Layer 4 of a small transformer language model trained on English Wikipedia (10 layers, counted from 0, width 64).
A neuron adds its activation times its output weights to the MLP's output. To switch it off is to set its activation to zero at one token and run the rest of the model.

Output weights of the MLP neurons that the questions are about. A number n stands for (n - 500) times 0.00093.
n22: 648,412,498,484,425,334,544,393,707,440,425,426,593,686,460,484,350,520,319,410,543,639,527,483,422,699,553,682,528,742,473,543,530,731,483,272,180,489,582,559,623,412,337,358,506,741,540,319,611,407,648,398,601,733,674,578,625,515,396,473,370,309,282,457
n24: 814,497,427,701,719,498,533,318,431,638,320,453,482,586,463,560,742,415,475,381,708,279,563,591,486,376,780,522,394,424,551,526,654,699,134,355,604,627,302,477,289,587,504,545,624,283,681,513,754,595,299,532,334,544,482,308,642,607,552,163,374,473,351,558
n64: 470,354,434,478,412,471,468,454,761,475,446,470,325,653,459,405,578,569,589,340,682,571,339,460,583,609,340,257,650,559,638,543,516,508,459,566,582,770,522,304,355,322,482,709,494,537,561,289,329,296,609,637,544,562,585,422,441,538,531,651,572,431,541,473
n79: 595,343,633,467,407,513,321,514,368,665,362,456,341,452,518,477,480,376,785,461,549,445,548,643,368,515,397,478,499,452,393,660,287,336,492,366,684,652,389,244,664,354,670,735,466,563,361,442,447,564,266,523,710,656,557,537,661,608,541,283,326,726,533,622
n86: 575,522,739,517,437,453,456,708,829,463,560,480,381,641,310,291,422,377,743,651,615,578,241,605,508,350,697,726,237,542,352,577,746,459,208,227,579,368,472,410,691,683,424,580,706,440,494,676,589,280,516,351,519,327,449,417,464,326,474,179,507,284,543,720
n88: 439,342,369,615,645,596,451,470,419,496,296,759,387,601,534,599,472,357,384,742,572,491,181,655,580,419,697,307,595,393,337,366,284,419,632,688,640,451,680,601,290,628,441,515,452,465,416,546,622,534,343,587,476,419,584,593,586,413,422,441,590,674,551,458
n93: 716,532,531,598,434,521,521,365,276,747,343,280,364,485,386,323,621,527,642,360,373,368,318,358,661,669,479,249,545,500,469,623,555,387,639,469,547,759,576,198,658,537,539,683,442,669,501,643,555,317,700,526,296,556,349,350,480,493,823,503,429,575,476,587
n104: 628,337,445,762,641,646,578,325,475,892,366,835,644,459,354,697,462,359,459,490,776,339,547,634,381,545,490,412,403,670,490,498,378,566,616,265,456,188,348,535,630,479,332,581,544,518,617,389,576,466,406,460,441,444,459,482,655,424,468,459,350,542,481,544
n111: 480,713,602,691,411,245,577,770,243,527,566,418,524,468,661,486,603,444,361,645,531,270,434,948,345,378,502,529,367,589,440,350,379,485,511,332,599,487,799,580,342,337,376,427,576,628,308,509,550,488,524,492,477,714,736,483,396,552,321,277,453,425,570,573
n116: 459,568,507,614,571,463,288,386,543,550,512,506,514,255,450,435,468,602,480,229,474,470,633,754,489,584,863,618,557,477,278,609,510,371,357,512,503,596,459,331,617,412,646,467,493,292,230,676,759,544,398,706,667,499,608,431,619,556,348,326,191,580,542,526
n118: 363,539,675,210,721,527,280,577,636,292,685,487,698,390,511,547,576,553,301,576,527,591,576,703,470,675,585,475,416,326,334,409,477,338,574,559,533,711,324,676,439,406,394,653,424,597,448,436,520,701,362,528,554,483,486,637,395,329,328,322,524,407,900,506
n123: 472,187,320,484,497,507,302,586,977,485,669,493,490,786,683,542,215,488,431,850,669,712,501,454,452,404,507,172,430,310,542,646,282,218,861,239,301,519,469,603,455,618,558,620,406,720,633,384,383,407,551,544,265,617,568,287,497,467,623,661,619,576,332,398
n139: 457,579,480,720,594,637,587,572,454,346,657,545,380,493,682,533,177,352,349,405,559,569,374,595,569,419,622,499,420,448,449,495,263,426,444,338,519,264,334,265,487,568,656,527,447,544,423,656,656,528,398,379,624,517,432,694,667,645,537,379,619,624,553,469
n148: 683,376,304,551,259,533,677,369,423,732,350,626,582,749,563,502,282,384,500,551,356,355,449,759,493,411,405,347,534,436,389,567,361,370,674,353,376,318,708,463,289,354,493,537,472,531,646,747,641,711,444,657,505,511,642,459,516,664,445,738,473,436,482,413
n168: 542,396,750,374,525,636,247,514,526,576,613,443,556,539,685,513,588,431,523,588,543,671,401,455,306,319,450,615,396,598,439,569,508,505,518,461,454,478,583,409,829,600,89,379,445,613,420,564,487,491,653,447,427,575,412,692,389,587,475,419,464,448,379,609
n179: 446,692,400,548,651,386,553,482,512,434,468,366,723,381,656,483,414,593,556,449,400,526,563,670,518,392,652,187,596,394,404,363,294,589,481,588,590,383,273,507,371,541,291,655,437,586,632,628,596,639,407,747,448,521,350,481,580,399,475,599,615,592,334,529

Each question names a token from some text and the token that comes next. It shows the activations a of the neurons there, in the order above. A number n stands for (n - 500) times 0.0035.

Then comes g, the gradient of the next token's log-probability with respect to the MLP's output, scaled to length 1. A neuron's effect is roughly proportional to its activation times (output weights . g). A number n stands for (n - 500) times 0.0009.

"er", then ", "
a: 494,480,404,518,478,513,509,487,518,497,484,519,466,512,500,375
g: 486,322,512,322,434,490,367,332,546,301,320,387,567,576,118,616,663,681,517,454,425,263,411,391,605,488,517,512,388,565,689,545,708,580,553,581,554,558,561,623,954,298,573,547,381,402,538,462,597,609,634,385,582,540,445,449,605,491,582,436,346,222,596,801
Which neuron, switched off, lowers the next token's probability most? n179

"to ", then "Sou"
a: 471,490,468,488,485,605,485,492,532,533,462,513,535,496,500,537
g: 605,280,324,409,446,537,444,697,622,598,425,859,558,774,477,404,526,672,212,659,576,394,512,621,367,520,521,551,393,570,634,398,397,510,467,496,268,393,689,395,432,512,286,465,867,565,572,728,372,536,349,339,413,512,565,406,544,729,493,557,387,233,427,516
Which neuron, switched off, lowers the next token's probability most? n88

"on", then "ly"
a: 514,515,392,525,496,516,523,486,523,496,558,498,510,493,500,526
g: 387,593,482,485,471,542,706,363,432,443,259,595,640,598,639,670,498,325,682,733,313,522,391,376,536,392,611,766,356,440,397,464,682,356,298,398,410,543,324,350,512,584,814,689,301,779,562,577,543,551,424,654,480,373,412,593,459,422,751,617,375,411,258,394
Which neuron, switched off, lowers the next token's probability most? n64

"ia ", then "on"
a: 519,540,502,504,501,478,383,530,461,500,504,517,456,488,478,459
g: 527,492,668,334,560,689,453,459,334,482,635,211,410,525,543,647,463,395,609,489,615,690,387,512,530,523,628,311,449,652,627,551,464,451,507,610,539,877,316,452,657,559,672,520,213,221,387,365,645,320,532,601,483,417,563,815,520,512,419,474,360,437,554,133
Which neuron, switched off, lowers the next token's probability most? n111

"o", then "en"
a: 493,538,337,489,509,518,477,484,439,501,483,547,505,491,477,560
g: 558,524,629,400,698,379,319,471,482,457,255,385,421,791,429,490,567,442,340,807,386,572,344,458,489,648,612,439,432,655,758,552,423,501,630,576,265,451,415,732,515,499,549,503,636,145,312,218,623,357,514,457,517,437,567,456,468,551,515,829,689,591,351,520
Which two neurons, each switched off alone, lower its probability most, in order? n123, n111

"h", then "and"
a: 506,481,330,497,505,489,503,502,541,492,509,556,605,502,500,578
g: 458,342,499,634,295,506,395,570,585,552,679,321,413,469,350,569,199,453,513,826,366,612,526,585,481,701,394,596,368,404,609,566,510,645,452,197,523,571,583,669,611,676,543,575,286,390,355,570,375,443,668,630,202,647,480,232,336,456,722,630,404,500,628,650
Which neuron, switched off, lowers the next token's probability most? n123

"fin", then "anc"
a: 515,509,465,508,521,471,454,502,526,499,493,577,499,512,476,534
g: 636,555,470,415,533,529,496,529,441,444,407,626,409,624,555,371,637,427,475,691,300,679,489,557,567,613,543,450,628,749,570,402,397,692,664,640,631,404,123,692,202,455,146,388,391,557,616,463,354,546,407,438,771,403,590,337,637,526,438,553,390,724,297,312
Which two neurons, each switched off alone, lower its probability most, in order? n93, n179

"B ", then "L"
a: 515,509,485,479,511,490,488,541,360,485,512,517,504,457,495,529
g: 483,446,388,583,623,459,422,207,877,568,553,519,637,543,475,563,379,339,295,631,400,240,523,456,691,441,432,425,713,182,585,547,415,599,436,196,715,418,468,426,453,620,497,360,692,673,583,529,403,332,528,532,479,376,630,569,528,574,729,433,561,806,359,457
Which neuron, switched off, lowers the next token's probability most? n111

"T", then "N "
a: 488,497,475,484,507,479,505,497,514,501,488,503,435,534,505,540
g: 792,363,510,390,872,526,477,565,584,483,547,814,657,705,563,480,515,305,436,498,688,432,472,405,417,631,496,423,475,488,464,517,633,143,292,542,538,357,727,652,256,402,652,551,523,388,562,343,496,293,489,469,598,535,476,736,553,254,485,505,302,410,504,339
Which neuron, switched off, raises the next token's probability most? n179

"ai ", then "had "
a: 498,512,469,371,528,568,399,545,468,501,518,500,529,497,499,544
g: 569,633,597,324,451,541,555,485,137,595,479,483,330,517,341,531,548,600,767,292,784,561,539,375,337,479,575,602,559,479,286,695,465,610,529,449,449,442,582,406,618,466,672,450,323,402,329,363,550,260,555,483,750,827,640,607,254,687,539,338,455,562,577,313
Which neuron, switched off, raises the next token's probability most? n79

"c", then "oh"
a: 559,501,422,514,495,525,498,482,557,505,482,560,498,493,497,579
g: 494,514,353,412,695,292,534,537,541,295,323,585,685,431,443,298,476,407,705,440,366,265,423,456,600,531,597,746,560,453,440,602,478,586,683,734,327,349,496,463,414,767,288,769,495,478,626,619,409,697,497,324,409,519,262,443,473,623,437,697,448,579,803,309
Which neuron, switched off, lowers the next token's probability most? n179

"aking ", then "their "
a: 486,496,517,493,525,491,497,482,520,515,503,523,485,492,439,518
g: 579,370,432,863,352,374,457,553,92,447,343,537,399,413,713,561,170,569,534,623,532,313,470,531,662,504,505,448,593,341,403,593,433,464,656,735,553,312,780,662,562,338,481,296,400,482,700,511,639,576,530,371,551,568,508,498,303,665,668,430,541,614,477,419
Which neuron, switched off, raises the next token's probability most? n86

"ann", then "el "
a: 482,496,375,500,500,472,473,481,525,499,491,505,447,535,505,549
g: 165,638,403,512,541,421,627,266,519,443,658,497,363,561,440,589,497,512,707,514,600,462,457,585,451,278,532,643,479,327,526,82,673,462,720,341,510,422,243,415,474,658,773,453,424,526,576,832,377,452,600,399,674,570,509,359,501,401,644,625,365,447,617,666
Which neuron, switched off, raises the next token's probability most? n139

"l", then "ong"
a: 498,500,379,500,524,518,527,495,508,499,503,510,507,513,489,570
g: 439,520,666,624,512,622,760,527,619,482,483,171,723,290,352,390,691,396,611,532,429,719,324,455,375,346,505,692,357,463,531,650,854,352,318,373,724,302,641,385,407,628,492,370,360,230,491,478,610,418,432,573,446,575,573,551,342,509,573,586,681,405,579,489
Which two neurons, each switched off alone, lower its probability most, in order? n86, n64

"ers", then "el"
a: 468,368,460,499,464,489,481,496,534,508,653,527,567,483,499,536
g: 332,610,562,342,710,441,572,421,579,617,479,275,505,315,493,467,331,519,623,628,468,310,645,243,440,288,541,559,444,347,350,305,730,370,349,466,315,577,322,677,576,633,438,605,286,697,709,830,665,563,589,313,517,542,504,715,635,364,649,610,462,513,563,452
Which two neurons, each switched off alone, lower its probability most, in order? n118, n64

"ip", then "ates "
a: 482,503,356,491,483,482,487,599,513,528,301,558,524,507,556,414
g: 374,707,391,527,491,345,558,648,493,443,514,406,452,528,414,865,557,361,371,366,486,310,331,353,523,609,647,574,520,462,422,483,541,756,613,283,392,562,536,266,557,514,507,760,626,329,590,361,479,410,504,538,775,402,639,178,285,556,411,541,463,596,827,671
Which neuron, switched off, lowers the next token's probability most? n179

"f", then "way "
a: 352,502,515,507,470,478,503,504,544,497,499,512,548,491,503,504
g: 316,551,597,352,399,462,601,582,403,219,436,418,470,481,448,324,469,768,581,480,334,489,471,618,576,519,641,380,554,344,309,424,761,932,526,693,443,606,423,374,262,375,564,623,448,514,852,570,663,464,199,382,570,591,424,443,466,712,604,431,521,507,485,555
Which neuron, switched off, lowers the next token's probability most? n22

"G", then "T"
a: 500,508,405,511,501,467,496,519,457,472,504,541,477,501,482,533
g: 332,521,538,528,110,588,621,644,539,523,456,394,403,419,590,601,519,474,511,958,470,526,639,535,705,575,598,292,503,408,424,504,376,485,380,225,552,479,384,517,621,679,411,427,439,593,601,506,470,567,467,559,455,412,802,279,446,655,583,308,611,461,666,133
Which neuron, switched off, lowers the next token's probability most? n123

"y ", then "played "
a: 504,494,500,465,503,478,465,560,526,523,520,463,463,504,484,515
g: 614,664,845,386,457,297,467,603,100,550,324,651,428,398,310,560,379,628,760,311,702,454,413,412,418,486,425,599,491,535,350,629,507,544,461,296,467,361,491,471,495,387,709,371,664,432,516,476,598,389,485,501,808,548,447,485,474,585,454,414,394,574,759,792
Which neuron, switched off, lowers the next token's probability most? n123

"si", then "a"
a: 466,562,479,505,512,502,433,513,511,510,499,501,480,496,492,568
g: 520,551,394,573,508,814,602,608,404,291,600,556,570,778,159,469,768,341,590,407,569,580,386,327,446,281,479,695,441,689,343,385,549,450,535,584,719,576,367,684,378,673,537,406,538,362,437,475,655,552,424,319,335,342,258,467,582,782,383,501,572,427,569,439
Which neuron, switched off, lowers the next token's probability most? n24

"an", then "tic "
a: 505,516,356,502,545,504,487,516,527,500,480,499,502,494,504,493
g: 376,617,333,517,540,576,394,499,629,481,462,465,710,562,482,444,274,681,503,528,479,621,366,456,448,492,563,722,514,526,578,374,370,122,542,330,550,346,527,277,506,760,679,868,675,505,569,531,299,216,576,356,643,529,303,444,534,435,548,486,858,460,480,463
Which neuron, switched off, raises the next token's probability most? n64

"(", then "Austral"
a: 510,504,433,464,501,458,511,508,568,524,544,516,510,493,477,545
g: 398,562,505,609,727,730,409,672,374,485,281,486,454,696,384,477,580,568,355,551,362,374,494,573,208,633,643,472,581,655,687,425,386,435,608,515,462,328,437,547,313,523,406,349,373,521,809,824,382,817,707,669,538,298,478,240,439,501,484,394,412,416,484,495
Which neuron, switched off, lowers the next token's probability most? n64

"-", then "writ"
a: 500,548,465,506,507,535,439,503,508,474,521,495,514,509,477,528
g: 278,618,499,389,578,477,513,467,607,265,434,501,531,346,585,669,432,704,573,605,361,327,360,363,423,430,686,491,501,437,574,293,604,494,818,358,648,833,497,624,536,565,691,636,478,462,174,467,215,611,399,613,398,506,682,589,468,428,661,285,610,516,558,255
Which neuron, switched off, lowers the next token's probability most? n118

"an", then "ted "
a: 498,513,330,501,538,438,499,499,534,500,499,509,547,492,500,554
g: 371,629,395,590,632,503,464,436,477,653,352,442,495,558,451,476,566,714,502,618,530,608,319,262,481,325,580,673,634,552,599,152,686,488,421,550,494,705,296,504,487,310,527,525,889,629,650,289,471,598,341,779,567,483,595,411,613,337,588,347,409,274,287,409
Which neuron, switched off, raises the next token's probability most? n64

"an ", then "ann"
a: 498,503,409,498,509,686,623,501,554,488,502,538,591,499,488,521
g: 479,543,582,666,652,412,525,558,467,690,675,549,301,634,172,437,688,668,481,497,441,587,497,272,472,612,544,362,516,664,537,542,234,629,592,161,159,590,290,646,550,669,303,282,418,574,572,649,486,463,379,370,572,531,490,368,345,513,592,680,467,554,710,435
Which neuron, switched off, lowers the next token's probability most? n93

"B ", then "Europ"
a: 505,516,502,381,488,523,433,538,461,481,520,507,499,406,502,525
g: 600,531,241,254,454,547,231,420,935,535,487,494,622,556,785,446,412,400,348,562,447,415,381,638,542,370,568,462,643,550,485,332,490,415,513,517,593,513,424,487,398,324,499,506,545,605,729,666,583,666,452,672,418,199,484,491,522,583,647,777,646,280,299,362
Which neuron, switched off, lowers the next token's probability most? n79

"at", then "ter "
a: 476,513,258,510,488,469,499,485,519,514,517,535,513,502,495,533
g: 307,846,524,828,524,646,639,627,560,632,375,194,484,336,611,552,631,395,280,216,574,384,535,554,547,508,515,602,612,292,515,495,528,598,403,561,223,510,487,393,437,504,252,773,424,539,548,290,464,516,705,578,641,519,280,403,568,374,513,580,619,553,388,490
Which two neurons, each switched off alone, lower its probability most, in order? n179, n88

"is", then "c"
a: 453,433,356,504,507,445,515,483,523,510,554,529,558,499,647,481
g: 510,471,557,485,648,469,581,651,617,308,409,478,333,260,499,325,674,509,450,441,596,521,615,683,603,532,422,583,423,640,433,616,555,331,590,428,546,333,336,609,648,699,143,656,405,696,514,568,691,342,480,564,351,423,126,615,614,497,351,259,768,413,420,688
Which two neurons, each switched off alone, lower its probability most, in order? n168, n64

", ", then "John "
a: 490,551,508,493,496,481,451,472,498,508,534,523,498,500,473,508
g: 376,204,577,485,459,579,500,663,550,500,516,493,472,480,662,455,467,730,418,667,477,408,415,455,452,628,456,387,266,332,298,506,267,304,411,204,420,532,696,559,833,562,645,507,801,696,402,626,539,571,310,558,263,565,536,467,299,650,695,442,706,513,605,481
Which neuron, switched off, lowers the next token's probability most? n123

"ers", then "e"
a: 459,386,430,517,463,487,478,496,542,500,757,535,567,485,500,537
g: 584,558,463,555,737,607,585,342,459,624,317,257,539,450,648,426,470,634,249,534,682,576,736,516,338,405,405,548,483,571,382,437,593,607,604,536,216,462,260,655,413,500,531,284,433,523,227,596,773,293,684,209,620,541,510,727,506,572,475,691,633,398,415,397
Which neuron, switched off, lowers the next token's probability most? n64

"C", then "C"
a: 464,503,405,504,505,499,487,581,452,486,496,504,522,511,474,559
g: 551,499,335,367,604,464,656,250,581,758,307,824,481,705,497,401,614,498,312,475,701,441,751,527,483,456,426,592,426,684,396,541,405,375,707,692,441,283,503,568,461,327,520,511,596,406,723,265,406,323,305,562,577,591,455,368,560,395,333,707,580,270,540,641
Which neuron, switched off, lowers the next token's probability most? n104

"c", then "ook "
a: 628,498,399,500,502,499,502,484,541,508,478,566,531,493,503,584
g: 572,610,396,377,587,321,582,648,541,514,525,969,321,471,617,401,487,666,239,571,499,381,561,631,430,318,663,522,526,539,282,444,443,473,476,448,479,357,561,427,351,502,740,568,608,411,640,733,511,569,356,330,202,273,491,677,554,448,295,426,508,499,676,753
Which neuron, switched off, lowers the next token's probability most? n64

", ", then "but "
a: 495,219,520,492,481,506,485,389,513,506,523,529,507,499,500,487
g: 466,465,655,429,700,614,431,568,427,573,690,563,308,378,767,440,417,553,232,383,619,676,554,421,495,506,653,542,467,626,584,540,390,242,645,404,722,576,362,355,625,569,658,710,302,583,297,258,459,279,381,436,215,487,519,604,230,452,591,710,497,571,668,461
Which neuron, switched off, lowers the next token's probability most? n24

"os", then "s "
a: 496,543,355,491,540,501,502,500,517,511,481,528,492,505,561,507
g: 638,596,420,472,473,255,786,696,385,313,477,396,290,441,527,500,141,614,478,547,344,403,673,581,518,697,584,575,465,746,682,346,658,674,417,410,636,335,728,124,529,498,610,410,657,349,306,477,483,490,413,492,494,557,565,529,523,360,469,478,562,381,654,674
Which neuron, switched off, raises the next token's probability most? n168

"most ", then "not"
a: 548,556,469,509,471,734,500,522,505,524,493,505,518,508,445,461
g: 352,596,634,433,658,551,566,348,502,419,380,441,586,300,781,606,519,593,449,597,381,555,480,254,566,66,621,381,553,560,486,500,457,287,552,720,852,581,317,488,684,399,482,851,445,346,367,543,480,476,487,440,333,483,558,600,358,570,609,556,455,392,724,398
Which neuron, switched off, raises the next token's probability most? n22

"Ac", then "tion "
a: 485,492,482,515,542,520,509,533,549,496,471,514,492,478,457,510
g: 626,391,356,376,278,608,488,277,364,470,533,439,400,491,493,479,461,632,553,732,516,525,466,386,533,610,382,690,613,752,525,437,479,613,269,610,262,645,529,341,326,546,889,657,604,534,382,416,385,601,604,67,486,520,401,813,480,585,409,519,570,437,604,536
Which neuron, switched off, raises the next token's probability most? n111

"it ", then "Di"
a: 502,476,451,481,496,633,505,521,515,516,496,526,501,494,488,536
g: 508,178,308,472,508,577,526,498,688,466,472,970,221,484,597,487,411,568,203,474,470,456,423,650,617,351,558,529,462,182,419,576,531,428,572,546,590,353,536,659,462,630,354,396,702,679,498,570,466,391,412,487,657,701,327,436,442,773,609,442,392,615,426,609
Which neuron, switched off, lowers the next token's probability most? n88

"Br", then "ad"
a: 500,499,434,514,496,493,469,581,504,979,524,503,536,526,501,541
g: 550,563,233,755,416,492,469,534,344,530,602,342,456,625,237,410,422,443,505,616,315,437,497,489,362,805,712,540,687,640,428,561,576,657,660,526,620,340,585,587,572,535,479,360,610,355,548,617,437,640,640,470,274,502,428,47,674,331,573,348,296,637,512,549
Which neuron, switched off, lowers the next token's probability most? n116

"as", then "ia"
a: 486,542,550,495,508,500,501,493,541,499,323,529,500,493,491,443
g: 665,602,563,568,277,525,391,443,632,540,375,696,413,463,611,447,505,318,416,553,508,761,533,450,578,367,371,288,625,564,375,282,524,519,394,544,665,754,341,572,300,324,542,348,576,656,595,699,633,683,408,600,482,399,87,488,424,800,553,606,366,424,340,648
Which neuron, switched off, raises the next token's probability most? n179

"ub ", then "has "
a: 500,523,406,385,512,516,405,515,375,510,488,550,501,514,527,526
g: 590,778,512,308,380,482,657,367,274,508,347,657,489,342,634,657,554,679,665,451,639,452,494,340,506,480,549,675,482,332,346,442,407,572,558,479,385,423,578,470,652,161,712,618,272,473,531,462,611,403,637,332,683,702,469,707,243,305,486,309,517,738,467,568
Which neuron, switched off, lowers the next token's probability most? n64